Layer 5 of a small transformer language model trained on English Wikipedia (8 layers, counted from 0, width 128).
A neuron adds its activation times its output weights to the MLP's output. To switch it off is to set its activation to zero at one token and run the rest of the model.
A neuron's activation on a vector x is SiLU(gate . x) times (in . x), where the dot is the dot product.

Input weights of the MLP neurons that the questions are about. A number n stands for n times 0.0036.
n15 gate: -2 -3 -2 -13 49 -16 -10 -17 -14 -3 20 18 -30 -38 1 -23 0 -16 -18 23 -18 -16 1 -8 -16 -36 -16 -23 -40 16 -3 7 -4 -21 -12 -26 48 7 22 -17 -19 6 37 -18 -3 -11 -3 8 31 -20 -15 16 18 -16 12 -14 -28 -14 26 -6 -12 19 -9 12 43 6 25 29 -12 28 -15 -5 -54 19 2 -10 40 -49 -13 21 -1 15 52 1 0 -21 -4 12 -8 19 9 -6 -20 30 -8 -25 11 -23 10 -19 15 10 -31 8 13 -5 21 -30 20 -30 -14 -11 50 10 37 9 -19 12 1 19 12 37 1 -15 18 -25 13 -3
n55 gate: 28 -6 14 18 -10 21 17 -18 -29 -53 7 16 52 46 25 -21 19 6 -18 28 7 -18 6 -16 7 10 -53 3 -21 -10 -11 50 -21 11 -20 -1 -8 -11 -4 3 -39 17 15 11 -3 4 -23 -34 7 26 9 2 17 -41 5 -25 -24 9 -7 -7 2 -22 -1 -6 38 -14 -16 -16 -12 30 1 -4 -30 16 9 8 -1 11 -34 -13 -39 4 -26 -25 -23 1 -45 37 -15 -13 15 -7 13 -17 4 -21 -23 -7 15 -6 30 -8 -26 -22 8 -7 -13 29 17 26 14 33 12 -4 -5 9 12 38 17 3 24 -12 15 -48 -22 -9 13 -22
n81 gate: 1 25 -4 -4 -42 7 -27 -18 -17 -3 -12 -6 5 12 13 -33 -26 -20 -4 25 26 40 -9 29 -10 -17 -26 0 -15 -31 -6 14 15 20 8 20 12 -4 -43 40 -3 -23 31 29 -29 -28 -18 13 -20 8 8 -35 44 -41 4 -28 -5 37 -19 5 26 15 -15 17 41 -32 36 11 1 -23 -11 -11 13 -19 2 -10 53 -3 -10 -17 -21 19 -9 -41 1 1 2 14 13 -12 36 1 7 -26 0 15 4 25 14 -31 -55 17 1 20 -8 15 -12 -25 4 24 3 10 -11 -15 1 -12 -21 -10 17 1 -2 -16 -24 -10 29 -36 55 11
n96 gate: 1 17 -8 -12 -17 10 7 -25 12 6 25 2 -15 4 18 -13 -22 -30 -1 51 3 12 3 -1 10 25 -9 -14 12 15 10 43 -23 37 27 -10 3 -26 7 -24 -28 -4 -32 9 21 13 22 2 -30 -8 -21 36 9 -20 -16 15 9 -36 -7 -14 -32 23 17 41 10 -18 -8 2 16 9 -27 5 1 2 -6 15 8 -3 -1 2 -22 11 -12 -10 2 -3 9 30 -3 24 -10 -17 6 7 -21 -21 14 -21 -16 -16 42 -23 -7 -27 -3 -17 -33 18 -8 5 -22 -10 -9 -10 -7 -4 6 3 35 35 -21 -13 -33 35 22 13 7 -11
n121 gate: 9 -15 -6 1 10 -9 -12 4 -14 12 -8 15 0 4 -2 -18 12 24 -23 -14 17 16 9 -3 21 11 2 13 12 5 18 -8 20 -2 23 33 -18 -2 3 -13 -11 14 -38 6 6 -40 10 -10 10 12 42 -3 -6 -15 18 13 -19 -3 -5 3 19 35 40 -10 -4 22 -22 -21 -6 2 8 -17 17 -10 12 -9 5 -3 -2 -9 -12 -4 24 -11 -38 23 27 -39 -4 18 -32 1 -25 -1 1 -2 -3 -16 16 0 44 -22 -2 -2 30 5 -16 -12 -17 -14 9 14 14 -7 -25 26 13 -2 19 -6 20 18 -3 21 -12 23 -17 -12
n195 gate: 17 -7 -3 22 -20 1 -9 -10 25 19 7 2 2 16 -5 12 -14 -21 -16 -3 0 16 -33 -9 -56 9 21 -43 0 13 -45 16 12 9 83 3 -39 16 -36 69 -27 -13 1 -9 -27 -30 15 1 25 -29 16 -7 -21 -41 25 6 -13 -36 -6 5 6 -24 -40 1 34 -2 34 -6 -27 -55 45 2 -51 -17 -49 51 57 -6 -21 2 -26 1 2 30 -19 -4 7 12 -50 3 45 15 -33 6 51 13 -7 36 -30 -18 -37 16 -2 23 14 68 13 -11 23 39 -13 -13 23 -43 38 -61 -20 14 16 61 9 -22 -38 -41 -21 -27 1 12
n227 gate: -24 -9 8 -8 -4 2 6 33 8 29 5 9 -16 -23 24 9 -11 21 -1 -8 14 -18 -13 -9 20 8 -16 -7 -34 22 -21 6 20 1 -12 30 10 -17 -1 8 -21 3 7 -41 30 11 7 -17 -29 -35 -17 -1 -3 -13 -2 7 -1 -24 7 -20 12 11 -33 17 24 31 4 11 8 -3 -4 -21 -25 2 18 11 36 -38 -13 -19 -32 17 32 10 -2 18 5 -7 28 29 7 4 10 21 -5 -6 -3 61 -1 -13 51 -37 14 2 -33 6 -13 -14 -3 -13 -18 30 3 -9 -17 0 -35 -43 -2 10 11 -13 -1 12 43 3 -5 -10
n15 in: -2 40 13 -22 -3 39 21 12 27 1 -19 43 22 -34 -13 -12 -23 -37 -50 -21 -18 -53 7 -11 -2 24 16 2 1 -19 8 16 -27 -14 6 4 0 -13 4 -25 13 -13 -33 29 17 -14 32 29 -20 34 -7 -11 -5 -28 43 -9 5 12 -14 -14 -13 -23 21 25 -11 -2 -27 -2 -3 9 34 15 -10 13 -21 14 29 -18 -13 -19 -9 10 -6 35 6 30 13 -15 13 -2 36 14 -5 -18 -32 1 17 2 -13 -7 -8 -14 -14 -7 24 -9 12 5 21 8 30 -12 4 34 1 28 4 11 -7 26 10 -13 -21 14 -4 -14 4 -34
n55 in: 6 25 18 -16 -5 10 9 2 15 11 -10 -39 13 -6 5 1 -47 19 4 -11 -7 -18 7 32 19 10 6 -22 -7 -28 -8 2 -39 2 -36 27 50 51 -29 29 26 1 21 -8 -13 22 10 -10 -47 24 26 38 14 -11 9 27 1 12 -4 -43 -44 11 -7 17 -16 -4 24 25 21 14 33 66 -8 -15 -8 -29 22 21 12 -6 10 -3 -4 3 0 3 12 -16 23 -30 -10 -33 10 -28 -3 -9 8 16 -17 25 -4 3 -18 11 -39 1 11 -1 -19 3 -30 1 -3 13 -16 19 -22 -1 -27 -33 17 -23 -3 14 11 21 -6 15
n81 in: 20 -1 -32 16 -37 9 -24 -14 28 24 -34 -13 22 0 -18 4 -25 5 -23 -16 -21 1 36 12 -12 -20 8 9 -17 22 -11 -7 9 2 33 -9 30 -7 14 53 29 11 34 9 -7 -13 9 11 2 -41 -8 -30 -7 -14 28 15 8 -24 -27 15 -23 -6 -15 10 17 -15 27 7 -7 -13 50 -4 5 -18 7 22 26 21 -11 33 -48 5 -3 -27 0 -1 47 -17 -28 -11 -6 13 4 -11 20 1 -8 27 -9 21 -13 -8 -25 29 4 -8 38 -21 27 18 -1 -11 -11 -12 8 -4 -49 -3 -4 33 -7 -26 -32 -5 -6 8 26 18
n96 in: -31 23 23 -5 -31 -25 -2 -36 32 -7 -43 28 -7 -9 1 25 -5 -24 -5 11 15 -6 -12 -12 14 6 5 -5 33 -23 6 16 21 0 0 -10 14 26 30 -12 25 15 1 -3 -8 20 -12 -4 14 -10 3 27 2 -24 -38 -13 -13 4 -11 -21 6 22 -14 -5 -24 -40 -7 4 8 23 23 -9 38 18 14 12 -3 28 -45 -8 -4 9 9 -19 -24 16 -14 21 23 8 -46 -26 -6 -9 56 -6 5 8 3 -5 24 1 -16 -28 -9 -8 3 14 -13 -11 17 -7 -6 -25 10 6 9 -35 -19 17 6 -5 40 -9 -8 12 43 8
n121 in: -7 -21 20 9 13 -21 13 -6 -4 -6 -8 20 7 -18 9 6 16 14 -10 2 1 3 8 -24 30 9 7 18 -21 3 18 -33 -17 1 2 7 -4 31 -15 16 9 12 -23 20 -14 -1 9 19 15 16 2 14 -1 -12 2 -20 -41 -20 -28 -17 3 0 15 -14 -17 13 1 -30 14 -27 -33 17 -5 -36 6 -1 -20 19 -40 -1 -16 13 -20 2 0 34 22 -40 -7 -14 16 22 20 2 -10 -33 2 16 5 2 39 -25 -14 9 6 1 0 33 6 5 29 6 20 -28 -23 -3 24 -5 24 14 -14 -21 13 -10 -17 20 4 11
n195 in: -32 23 29 23 -25 -38 9 22 -21 42 -14 4 -24 -10 21 40 13 11 3 17 -18 4 37 12 36 22 21 7 1 1 19 -17 4 21 -65 -15 2 -34 9 -94 18 -10 -20 -53 54 3 0 27 -3 0 11 30 -7 23 13 2 -50 40 46 18 -18 49 19 -4 -37 -13 -43 21 22 44 -20 -8 19 -9 12 7 -30 0 14 48 23 6 -68 19 32 -32 -34 -4 26 -1 -40 -11 -24 4 -19 -15 -29 32 31 -12 8 -45 -19 -35 22 -13 7 20 21 -25 15 -8 41 38 -27 16 44 12 -29 -46 27 7 6 40 12 29 -12 -10
n227 in: -4 -13 8 11 -1 2 17 13 -19 -8 -12 4 -8 -18 5 2 -2 15 0 -6 -13 -24 18 42 44 -53 31 0 20 -11 -23 12 -20 0 -14 35 -39 22 13 -8 -2 44 29 -17 5 -8 -2 1 5 41 -16 47 -42 15 20 -8 21 7 -19 19 -1 36 -2 6 -10 -30 7 -9 -5 -1 9 -9 -6 -5 17 -4 7 -54 -3 44 -41 -18 -22 4 7 11 39 -9 6 -30 9 -3 5 -36 26 9 11 21 6 13 9 -11 2 -1 3 8 6 -15 8 -28 7 4 32 12 11 -12 -22 18 -41 -23 5 15 -5 -17 -6 6 -28 -15

Output weights of the MLP neurons that the questions are about. A number n stands for n times 0.0036.
n15: 5 -21 -24 5 9 -17 14 -16 -25 -18 31 8 -26 -31 -14 -3 49 13 -18 23 -7 9 4 35 -5 -47 9 28 14 -1 28 -13 16 -18 22 -2 21 -12 12 -4 10 -26 -24 20 17 12 -17 -10 -7 -1 7 -5 26 -15 -30 14 4 -1 4 21 11 30 -40 19 0 5 2 -13 -6 13 13 1 -13 -19 21 4 -2 -26 2 25 -19 4 -3 -21 29 -10 -32 6 12 -19 18 -7 -4 15 9 -21 -3 -34 -13 -3 16 35 -3 -1 16 3 11 -1 -24 -48 -3 31 1 29 -20 22 44 -36 5 20 9 12 4 -18 5 12 -2 12
n55: -5 -35 -6 12 1 -23 -13 -25 -16 13 13 18 -19 -16 7 1 -5 -44 26 6 -6 25 11 15 -20 10 -4 -50 3 -37 11 -3 1 -5 12 -11 -28 -33 7 2 9 -17 18 -7 53 8 10 -7 0 -4 -9 -29 -36 -7 0 -12 16 -10 -15 30 33 31 12 -4 -3 -3 26 25 14 -5 15 -43 21 38 9 38 -16 -10 -42 -11 11 56 -11 8 -9 -14 -14 -29 -2 11 2 14 3 32 -21 11 0 -6 -6 18 -7 -29 23 -11 -2 4 22 19 5 -17 10 15 25 -15 17 -36 -1 -9 18 14 -27 48 -5 5 40 35 -20 -21
n81: 27 40 20 -2 5 7 8 -5 19 4 10 -18 -1 3 -6 -2 -2 -28 -18 41 -8 -2 -30 18 -4 -21 30 -12 -34 -4 -22 33 -12 -12 -20 -26 -9 -27 -6 16 11 -31 -4 25 -6 -52 2 -8 -18 -21 -7 -2 -6 -36 -19 22 -20 -25 -18 -2 -5 11 -21 20 18 10 43 -7 13 0 -15 -17 -2 -27 17 27 1 5 -32 9 -22 -16 1 -16 31 20 10 -15 7 -25 19 15 -3 11 30 4 22 20 -20 38 37 -11 1 1 35 -39 21 -44 20 29 26 -12 -25 -3 30 -4 -35 -18 2 11 23 -34 3 16 -33 19 10 20
n96: -1 26 -40 5 -7 1 45 29 -33 -11 -8 6 2 -1 33 -18 -28 36 -38 4 18 -26 -7 5 14 -7 12 8 -46 -22 -31 -19 25 -14 18 1 -22 -46 13 35 -1 42 7 -1 19 -9 -12 25 -20 -3 13 -7 33 17 12 19 31 -44 15 7 -13 -20 4 -1 -28 -9 -5 15 20 22 5 26 -25 -12 9 -7 -8 13 -19 35 -9 3 -11 15 19 13 -13 12 9 34 13 22 15 -11 -17 -6 -18 6 -4 4 -7 -1 -1 -40 5 22 -26 -26 12 -34 -34 7 20 -18 4 -2 30 17 -2 -8 7 -10 -6 -3 2 -31 -25 15
n121: -18 30 -25 -1 -14 -2 -21 35 2 3 2 -29 -15 1 11 -11 3 -20 17 26 12 -47 -14 27 -3 -1 4 -11 7 15 -14 27 -17 -2 -16 -14 -3 -19 3 50 3 -1 12 -13 -10 -1 -23 -16 1 -33 -20 5 28 12 -23 -13 42 17 21 2 16 -21 -38 17 16 -2 1 16 -31 -14 4 -1 -18 66 -3 11 36 -21 9 19 -13 -2 10 2 25 -11 -4 38 -15 26 -11 8 21 21 -3 26 -1 7 -19 -6 -1 21 11 -23 -9 15 17 22 -17 -24 -4 7 11 35 -10 0 -4 9 6 16 14 4 -18 -35 14 -31 -8 24
n195: 3 -1 16 -15 3 11 0 15 22 -24 4 -8 -16 -31 27 33 -5 7 5 2 -15 9 16 18 18 66 15 -8 23 -6 34 3 -36 7 -42 20 36 -8 42 -94 39 -11 1 -37 44 1 16 -8 -1 18 -36 28 -2 -1 9 2 2 31 27 24 -37 -1 18 -11 -39 -36 -12 -10 -19 31 -33 -28 19 11 15 16 -30 7 10 18 16 -11 -15 -24 8 -13 -8 -23 31 16 -59 -21 25 -9 -30 -7 28 -1 17 8 17 25 -1 -17 -19 -30 1 28 -2 22 -6 16 -17 21 -15 22 9 24 -9 -48 19 -4 20 38 40 -9 -10 0
n227: 9 -1 -6 21 4 3 -1 -11 19 -2 21 11 18 17 -39 -5 9 0 -2 7 -7 18 -22 -7 -19 1 -22 -11 21 9 35 34 -17 -8 15 -39 23 -39 20 -14 -1 5 17 35 35 4 -13 -7 -33 -23 4 -19 56 -6 -4 16 -34 17 18 -17 -26 4 3 -13 -29 24 -25 -37 -28 2 -24 21 21 -27 -34 1 -8 47 33 -17 21 7 0 2 -33 -7 -3 5 4 -9 -38 -11 8 -20 -7 13 -2 -16 -17 45 -7 35 39 -12 12 -24 9 -22 -5 21 3 7 -12 18 -4 33 -1 21 13 8 -3 -1 -2 -23 -17 -29 -3 21

Each question names a token from some text and the token that comes next. It shows the vector x that enters the MLP there. A number n stands for n times 0.035.

Then comes g, the gradient of the next token's log-probability with respect to the MLP's output, scaled to length 1. A neuron's effect is roughly proportional to its activation times (output weights . g). A number n stands for n times 0.0039.

" w", then "ings"
x: -9 -4 19 -42 -19 -31 0 29 -4 12 -1 -10 21 -30 41 -5 35 -13 -9 -8 18 10 12 43 30 -8 -12 31 47 -9 21 21 19 -3 -9 -12 -48 -49 -25 52 -6 49 -33 -12 48 -8 -17 -25 -19 25 16 -4 24 -9 -40 -14 9 -11 -13 9 -15 16 -42 17 1 -4 -28 12 -15 14 14 5 43 -19 20 -14 -14 40 34 -4 22 -4 -39 -17 34 11 -31 0 13 45 9 8 -7 10 -42 0 7 -1 -29 -11 24 -49 -15 4 -28 15 14 9 1 -36 -14 11 -46 -28 -13 25 -4 -14 44 -6 -2 -10 7 25 -19 15 11 -24
g: 23 13 -5 30 0 -22 0 35 -17 22 -12 3 17 -16 12 28 -20 -26 -24 -3 -10 33 -29 -6 1 -40 38 -32 -15 -5 -47 -11 13 10 5 31 23 31 20 -9 -5 4 11 -25 5 -15 -23 -12 -15 -10 11 -25 29 27 -25 -18 35 26 -3 -69 9 17 -29 2 -24 -26 -6 38 4 37 -1 7 -13 1 9 15 27 58 -27 51 -10 -8 -4 17 -36 -21 -10 12 15 2 -16 4 27 22 37 -6 -6 14 -5 -2 8 -18 0 -36 -15 -11 -8 -35 2 8 45 21 36 8 7 -21 6 28 -11 -24 21 -15 -68 -3 -23 6 -5 -21
Which neuron, switched off, lowers the next token's probability most? n96

" select", then "ors"
x: -3 2 23 -10 -13 -38 -33 -5 -34 22 -8 -21 -16 3 -21 28 -19 2 1 -25 22 -6 26 -19 -35 -29 -28 29 -3 1 29 55 -5 18 -27 37 -1 -39 19 59 2 5 -16 22 26 -11 -38 -7 -17 14 -1 6 -9 41 -4 -16 22 15 -4 23 18 6 -17 -21 17 10 -41 34 -22 31 30 25 -7 11 10 -40 62 4 26 43 -34 -15 10 -11 -5 -31 26 23 -14 18 1 32 9 -17 -20 -42 -19 19 -13 5 -22 -26 10 5 -21 -44 -4 17 -11 -14 13 15 6 30 4 8 -6 -2 17 -68 -31 -16 7 9 -5 -4 10 3
g: -2 -10 0 -16 27 48 -37 1 27 4 -19 22 -35 13 -38 -11 -7 77 0 0 -12 19 -10 28 30 -1 18 -26 -15 17 -75 -13 4 5 7 -7 5 -25 -14 6 -8 -13 -38 5 34 38 -49 4 12 29 25 -27 -7 -17 16 -2 -16 0 13 13 -31 38 20 -34 5 9 -25 19 -2 -19 -21 12 10 10 26 4 -27 20 10 41 6 -23 -7 -15 15 -28 -38 11 1 3 -20 29 -17 -13 -8 6 17 8 4 -28 2 37 28 -7 -1 -17 41 -33 24 1 -15 -9 -16 11 -15 -28 -2 30 -9 -26 28 -38 25 3 -2 -22 12 33
Which neuron, switched off, lowers the next token's probability most? n227

" bar", then "-"
x: -29 -29 -6 -30 -72 2 -20 29 17 2 -52 -38 -20 -9 -9 -5 6 -38 -21 -23 8 -10 15 -4 33 17 19 29 1 -19 -21 1 -16 4 37 -20 -32 -17 8 45 2 -7 -48 17 80 6 -14 -43 -4 14 -8 23 28 12 9 17 27 -15 -11 12 -34 -23 0 -19 18 18 7 26 -10 44 28 4 1 19 0 -30 20 31 23 -15 21 18 -40 19 29 -58 5 -4 -5 9 39 3 -4 23 6 -35 -22 -14 -1 6 19 -22 9 18 -19 -33 4 31 -15 -23 40 -9 -30 -14 7 42 8 12 29 -20 8 14 -10 -8 -17 18 10 6
g: -50 40 20 25 1 -27 -49 -16 22 7 25 15 -19 -35 -26 23 0 -36 -23 -38 16 19 -20 43 -25 14 0 -28 20 18 -45 30 12 -20 -17 3 10 -17 20 20 22 -6 -25 20 16 19 35 5 -8 -12 18 5 -15 11 9 -41 11 -32 -4 -23 -16 7 -4 -44 15 1 9 -30 2 23 19 8 1 -3 -18 49 25 28 27 0 32 1 -15 -10 11 20 22 -32 22 6 2 38 23 3 11 28 13 -33 15 15 -9 -28 -41 30 -18 -7 -16 -22 0 18 6 23 6 8 -13 -31 -20 -24 -41 -34 15 -33 -5 41 -9 -6 5 18
Which neuron, switched off, raises the next token's probability most? n81

" to", then " Glas"
x: -9 -16 -7 -16 29 36 -45 21 14 15 7 -4 -7 14 -4 3 10 -5 -20 -15 -12 0 2 -12 -19 -6 28 3 2 -24 -25 17 27 27 44 -2 -14 11 -29 47 -4 26 7 29 -37 22 -11 8 -16 6 -13 8 10 23 24 -1 15 -6 5 -2 -4 -11 -13 20 0 31 19 12 -3 -2 9 -19 -24 0 -5 -6 29 -16 6 -5 30 19 -28 -28 -28 18 1 20 -8 36 34 20 -33 7 -14 -10 -18 -8 -10 1 26 -68 -5 37 -13 7 9 31 7 -7 14 17 14 -4 -2 4 -76 -11 33 -5 -16 10 -53 -46 2 -19 -9 -19
g: 11 21 -42 35 -26 -14 29 41 3 -3 -20 -12 18 16 2 -49 -31 3 -21 2 13 38 13 -53 20 5 -16 54 2 38 15 14 3 -11 -33 -12 9 -19 9 -3 -3 22 12 -4 -35 8 -28 6 -16 13 41 -24 0 -14 6 22 -44 20 -40 11 39 2 5 6 25 -27 -9 -23 -44 2 -63 13 -26 21 -33 -8 11 13 47 3 -51 -12 20 12 20 14 -14 -10 40 -4 30 -9 27 3 30 -16 10 -37 -4 -12 12 -12 9 36 9 -14 -19 -3 -12 -6 -3 2 -29 1 -14 13 -4 9 -1 34 2 -11 11 -32 19 9 -13 16
Which neuron, switched off, lowers the next token's probability most? n195

" N", then "/"
x: -34 -3 -8 16 7 16 -25 9 46 -32 18 -18 39 -5 7 2 -17 -12 -24 -24 -10 -38 11 10 25 0 21 31 2 -26 18 -2 44 -7 -5 -27 19 -31 -21 84 17 3 -21 22 32 -35 -8 -19 -15 31 -2 3 16 -25 12 24 -14 -4 -23 29 23 6 0 -39 15 -3 -27 22 -5 -32 16 8 -11 -26 -7 15 -32 -6 -5 -4 31 -30 -24 -24 54 30 -34 -11 5 16 8 19 -23 -4 -17 -5 -34 3 13 9 23 -18 -6 16 -4 -29 6 -43 -24 -22 20 16 39 4 18 2 -8 -28 18 -2 44 17 25 23 0 -26 -22 -19
g: 3 -1 -8 29 -2 20 -20 8 5 -38 12 -18 -16 30 41 36 -1 -36 2 4 5 -14 15 -32 24 -17 19 9 11 37 -6 26 23 -13 -53 16 0 -14 -28 -34 -11 -6 -19 -30 -3 -21 -48 -15 -42 9 32 0 13 -27 -28 -34 -16 -31 12 28 18 1 36 -21 -36 15 15 17 1 -3 13 22 26 44 2 -7 -3 21 -4 -15 31 -1 -9 -25 37 -5 31 49 -44 14 -5 2 -23 4 1 11 4 32 -33 -21 -6 -11 -1 -31 14 -8 27 24 11 -5 46 -22 -30 -1 17 -19 9 34 25 -25 -22 -11 -11 51 -19 1 -22 5
Which neuron, switched off, lowers the next token's probability most? n15

" their", then " prominent"
x: -36 -35 29 -21 -24 17 -32 -2 -3 16 -15 9 -17 29 -11 34 12 14 4 -15 10 12 25 4 -22 0 0 18 10 -22 22 56 -15 12 -15 -18 -4 -12 -21 46 -26 -5 -16 32 23 -13 -6 5 9 -16 -14 11 35 -14 -21 -9 3 1 34 -11 12 -24 0 16 -4 35 -33 7 -17 35 -14 3 -3 -9 -2 -27 39 -20 -9 -14 15 39 -35 9 1 6 6 9 5 36 23 23 -7 1 0 -14 15 23 -7 2 1 -87 24 18 -22 7 -11 26 6 -10 6 7 -18 -14 25 -8 -66 -5 5 -6 -10 8 14 -14 -11 1 8 -13
g: 0 14 3 5 -17 14 -14 31 -3 3 6 -15 -12 -13 -8 21 -40 -6 3 2 -10 -8 -7 -7 13 6 -53 -21 -38 -7 -6 -8 11 33 44 -4 -61 -18 15 -7 5 -3 -34 -20 -32 7 39 -25 6 -51 -15 35 3 15 -8 10 16 16 43 1 13 27 -9 -23 5 1 -23 -49 -14 -21 -27 -15 3 27 20 -33 -3 -11 -17 63 19 6 31 54 30 25 21 23 -22 43 8 43 32 19 -19 -12 -19 -37 -31 -15 6 10 -10 25 8 -1 13 -12 -2 8 -5 -17 15 -17 12 15 7 -36 9 6 -10 19 20 -24 40 -10 -34 3
Which neuron, switched off, lowers the next token's probability most? n227

" in", then " three"
x: -21 19 6 -15 18 30 -51 22 -6 -20 6 -7 -5 19 -23 19 -12 1 -39 -8 -4 28 -6 8 -14 -8 8 31 -19 -7 16 40 4 26 9 -22 21 20 -14 45 -16 15 -3 25 -10 0 -3 0 -9 -18 14 3 31 12 2 26 15 1 18 -35 -27 -54 5 8 4 13 -11 5 4 7 19 -10 -15 -29 -7 -6 51 0 -2 15 9 35 -27 -19 -30 9 28 9 -3 37 30 27 -15 0 5 -11 -12 15 -18 -6 30 -80 -3 49 -16 -2 -14 -3 13 11 -8 19 -6 13 2 -13 -64 2 15 19 3 17 -32 -51 0 -20 -18 -25
g: -17 -45 17 -3 -3 -5 17 13 -9 1 -7 30 22 -8 2 -14 -40 -1 13 19 23 -21 -2 -24 8 13 -19 -43 16 50 36 9 -50 44 3 16 2 13 25 7 19 -57 9 -28 2 40 -3 12 2 -14 6 -29 -2 -26 -66 14 58 -10 -6 -9 16 -17 0 14 22 32 -32 -2 19 3 -20 5 20 -1 0 12 45 -12 6 -1 -23 -2 -1 -17 4 -1 -43 -3 -2 14 27 16 9 -10 -9 27 -30 36 -22 0 -34 2 -8 34 12 -35 4 -19 27 -21 -10 -22 34 -6 -4 2 -12 -43 8 -22 -27 -14 42 36 12 15 -16 -13
Which neuron, switched off, raises the next token's probability most? n81

"en", then "f"
x: -18 -13 15 -1 -14 21 23 24 -43 29 -25 -4 -7 4 -54 9 9 4 8 23 28 -22 14 55 -23 -8 5 -14 34 -38 -40 -22 23 -5 11 -1 -4 -25 -72 3 10 44 57 7 27 13 0 0 10 44 -14 1 -1 22 -22 14 45 1 1 22 -28 -11 20 -39 -29 8 7 49 -31 1 10 7 3 3 -17 -13 -45 -19 25 3 -16 32 8 -28 2 6 2 -29 1 -48 2 3 -16 20 -47 10 2 -20 -24 -40 11 9 -18 -14 5 13 52 43 1 20 12 -35 -13 30 -4 -2 9 -9 -18 28 15 -8 -40 31 -4 -16 -22 13
g: 8 29 23 -24 -40 6 14 3 14 -14 3 -8 28 9 -20 17 38 -61 13 0 21 50 53 -30 22 7 -10 1 -29 44 -54 5 37 -44 6 8 -7 29 -2 3 16 -12 0 37 7 -32 24 9 -2 4 -23 3 11 18 29 -7 -35 25 11 19 -38 12 -19 -3 8 -3 5 10 -22 -1 -18 9 21 -2 -28 29 -11 -10 -6 -17 40 -8 -8 -8 8 14 -14 3 20 16 -10 -14 2 36 -71 -31 0 -17 20 -8 25 2 -45 18 -1 3 -13 -23 -8 -16 -3 -14 -38 11 2 44 -5 -17 8 24 4 -14 -34 -32 -23 -22 13 18
Which neuron, switched off, lowers the next token's probability most? n55

" the", then " first"
x: -70 -16 6 14 -22 8 -11 16 -20 9 -21 1 -9 16 -9 22 4 35 -12 1 4 7 1 -8 -33 -4 13 17 16 -27 5 46 3 36 -1 -8 34 -20 -11 41 -4 -25 5 3 22 -7 -11 -2 17 -8 -7 39 22 9 -12 -4 -2 -2 27 -16 2 -12 2 -10 -12 24 -5 26 -10 22 -2 37 24 0 -19 -14 27 9 18 -33 -9 14 -9 -17 5 19 7 30 -6 5 29 23 -13 -2 -1 -6 2 6 24 4 1 -76 17 24 -26 -4 -16 -12 -2 -18 -13 3 -37 1 9 7 -78 -12 -2 27 12 -9 -26 -27 18 -7 11 11
g: -27 -16 9 -7 -18 14 -16 -7 -39 1 -22 -16 -39 -17 -1 -18 -7 21 41 24 8 37 -12 -8 21 49 6 -32 20 -28 42 17 -12 -8 11 20 18 27 4 -21 -22 -24 -24 -27 10 -18 -19 -27 -24 -29 7 -1 20 -15 -29 -17 46 18 33 -8 9 -5 31 -1 -28 5 11 -18 3 55 4 7 20 -16 7 -46 28 6 19 4 -25 5 -26 6 8 -4 2 -17 -3 11 11 16 -18 8 10 -26 51 33 37 18 3 -8 -20 25 -25 -3 -23 20 3 -9 28 -3 -4 -25 -16 1 -5 -36 52 8 -26 18 -22 62 -30 -7 20 -40
Which neuron, switched off, raises the next token's probability most? n81

"le", then "es"
x: -36 15 31 -9 -35 -14 -9 -4 55 -27 -14 -22 -15 32 -9 -5 16 -21 32 15 23 -1 13 50 -25 -49 30 28 29 7 0 0 1 20 30 20 -8 -24 -3 11 17 3 -9 28 46 4 -26 20 -29 11 -6 48 -28 58 17 -14 -1 -29 16 33 -38 22 41 -18 21 -11 -49 24 31 7 -15 -11 42 -18 9 17 -17 13 -5 4 10 3 8 4 0 -24 5 15 -4 47 28 -19 20 -12 2 -12 -14 -64 -6 2 24 -25 -6 10 -9 -1 -16 -12 -29 -22 8 -51 -19 -29 -23 34 -20 0 13 -12 1 -13 4 -26 -49 -3 -20 -9
g: -14 -6 11 -24 12 9 -30 -36 -39 32 2 22 27 1 21 11 -28 25 9 12 -6 -5 -7 41 -27 -13 3 -17 -44 26 -12 -10 -2 15 -7 43 25 16 4 14 7 13 -11 -7 16 -6 -6 6 -20 0 36 -62 25 -1 54 6 -51 4 3 -20 -28 -39 5 -1 0 20 14 -9 -5 -26 46 -9 -39 -19 -30 -26 -18 35 2 5 5 -15 -24 29 34 -29 3 2 -27 3 -2 11 -1 10 22 3 -7 -10 27 -17 13 -22 10 45 -13 4 -2 30 -26 -27 10 19 -20 7 6 52 -27 33 -9 -45 15 -29 19 32 13 13 3 -39
Which neuron, switched off, lowers the next token's probability most? n96

" a", then " single"
x: -56 -13 3 -10 -28 20 6 33 0 0 3 -30 -10 -19 -23 37 7 6 -8 -6 -9 -12 9 -22 -24 -21 -18 20 5 -14 13 45 6 23 34 -9 -1 -16 -14 57 -13 -4 -14 38 33 17 7 1 -7 -17 17 17 31 3 -18 -8 -9 14 9 4 -3 -22 3 -18 5 20 -29 -2 -9 29 14 -1 -13 7 -5 1 39 21 1 -4 3 32 -24 -10 -16 37 -8 -4 -7 18 -2 -3 -1 -1 -13 6 -13 -10 6 15 -6 -81 6 41 1 -11 -6 11 18 12 5 -34 -5 3 31 -9 -63 -56 -1 21 8 -9 -15 8 34 21 -1 -4
g: 17 0 -8 -2 21 3 3 43 -20 -15 16 13 9 -40 14 -9 6 -30 22 14 14 -5 23 -14 -8 -24 -3 -18 -13 24 -8 12 -23 -13 -19 28 16 -49 -3 -12 3 -9 -47 18 33 -5 -8 27 -13 51 16 12 34 13 15 -6 -19 -4 -26 30 -3 -20 -34 39 7 0 -43 -9 1 12 32 -10 30 14 16 8 -16 14 30 -48 -37 2 -18 -6 -14 42 -17 -2 11 -51 -27 7 -27 3 -16 20 -30 39 7 7 0 19 9 26 36 13 46 -10 12 6 5 -55 -6 -6 16 -6 18 -26 -47 -32 2 0 4 28 -24 21 12 -49
Which neuron, switched off, lowers the next token's probability most? n81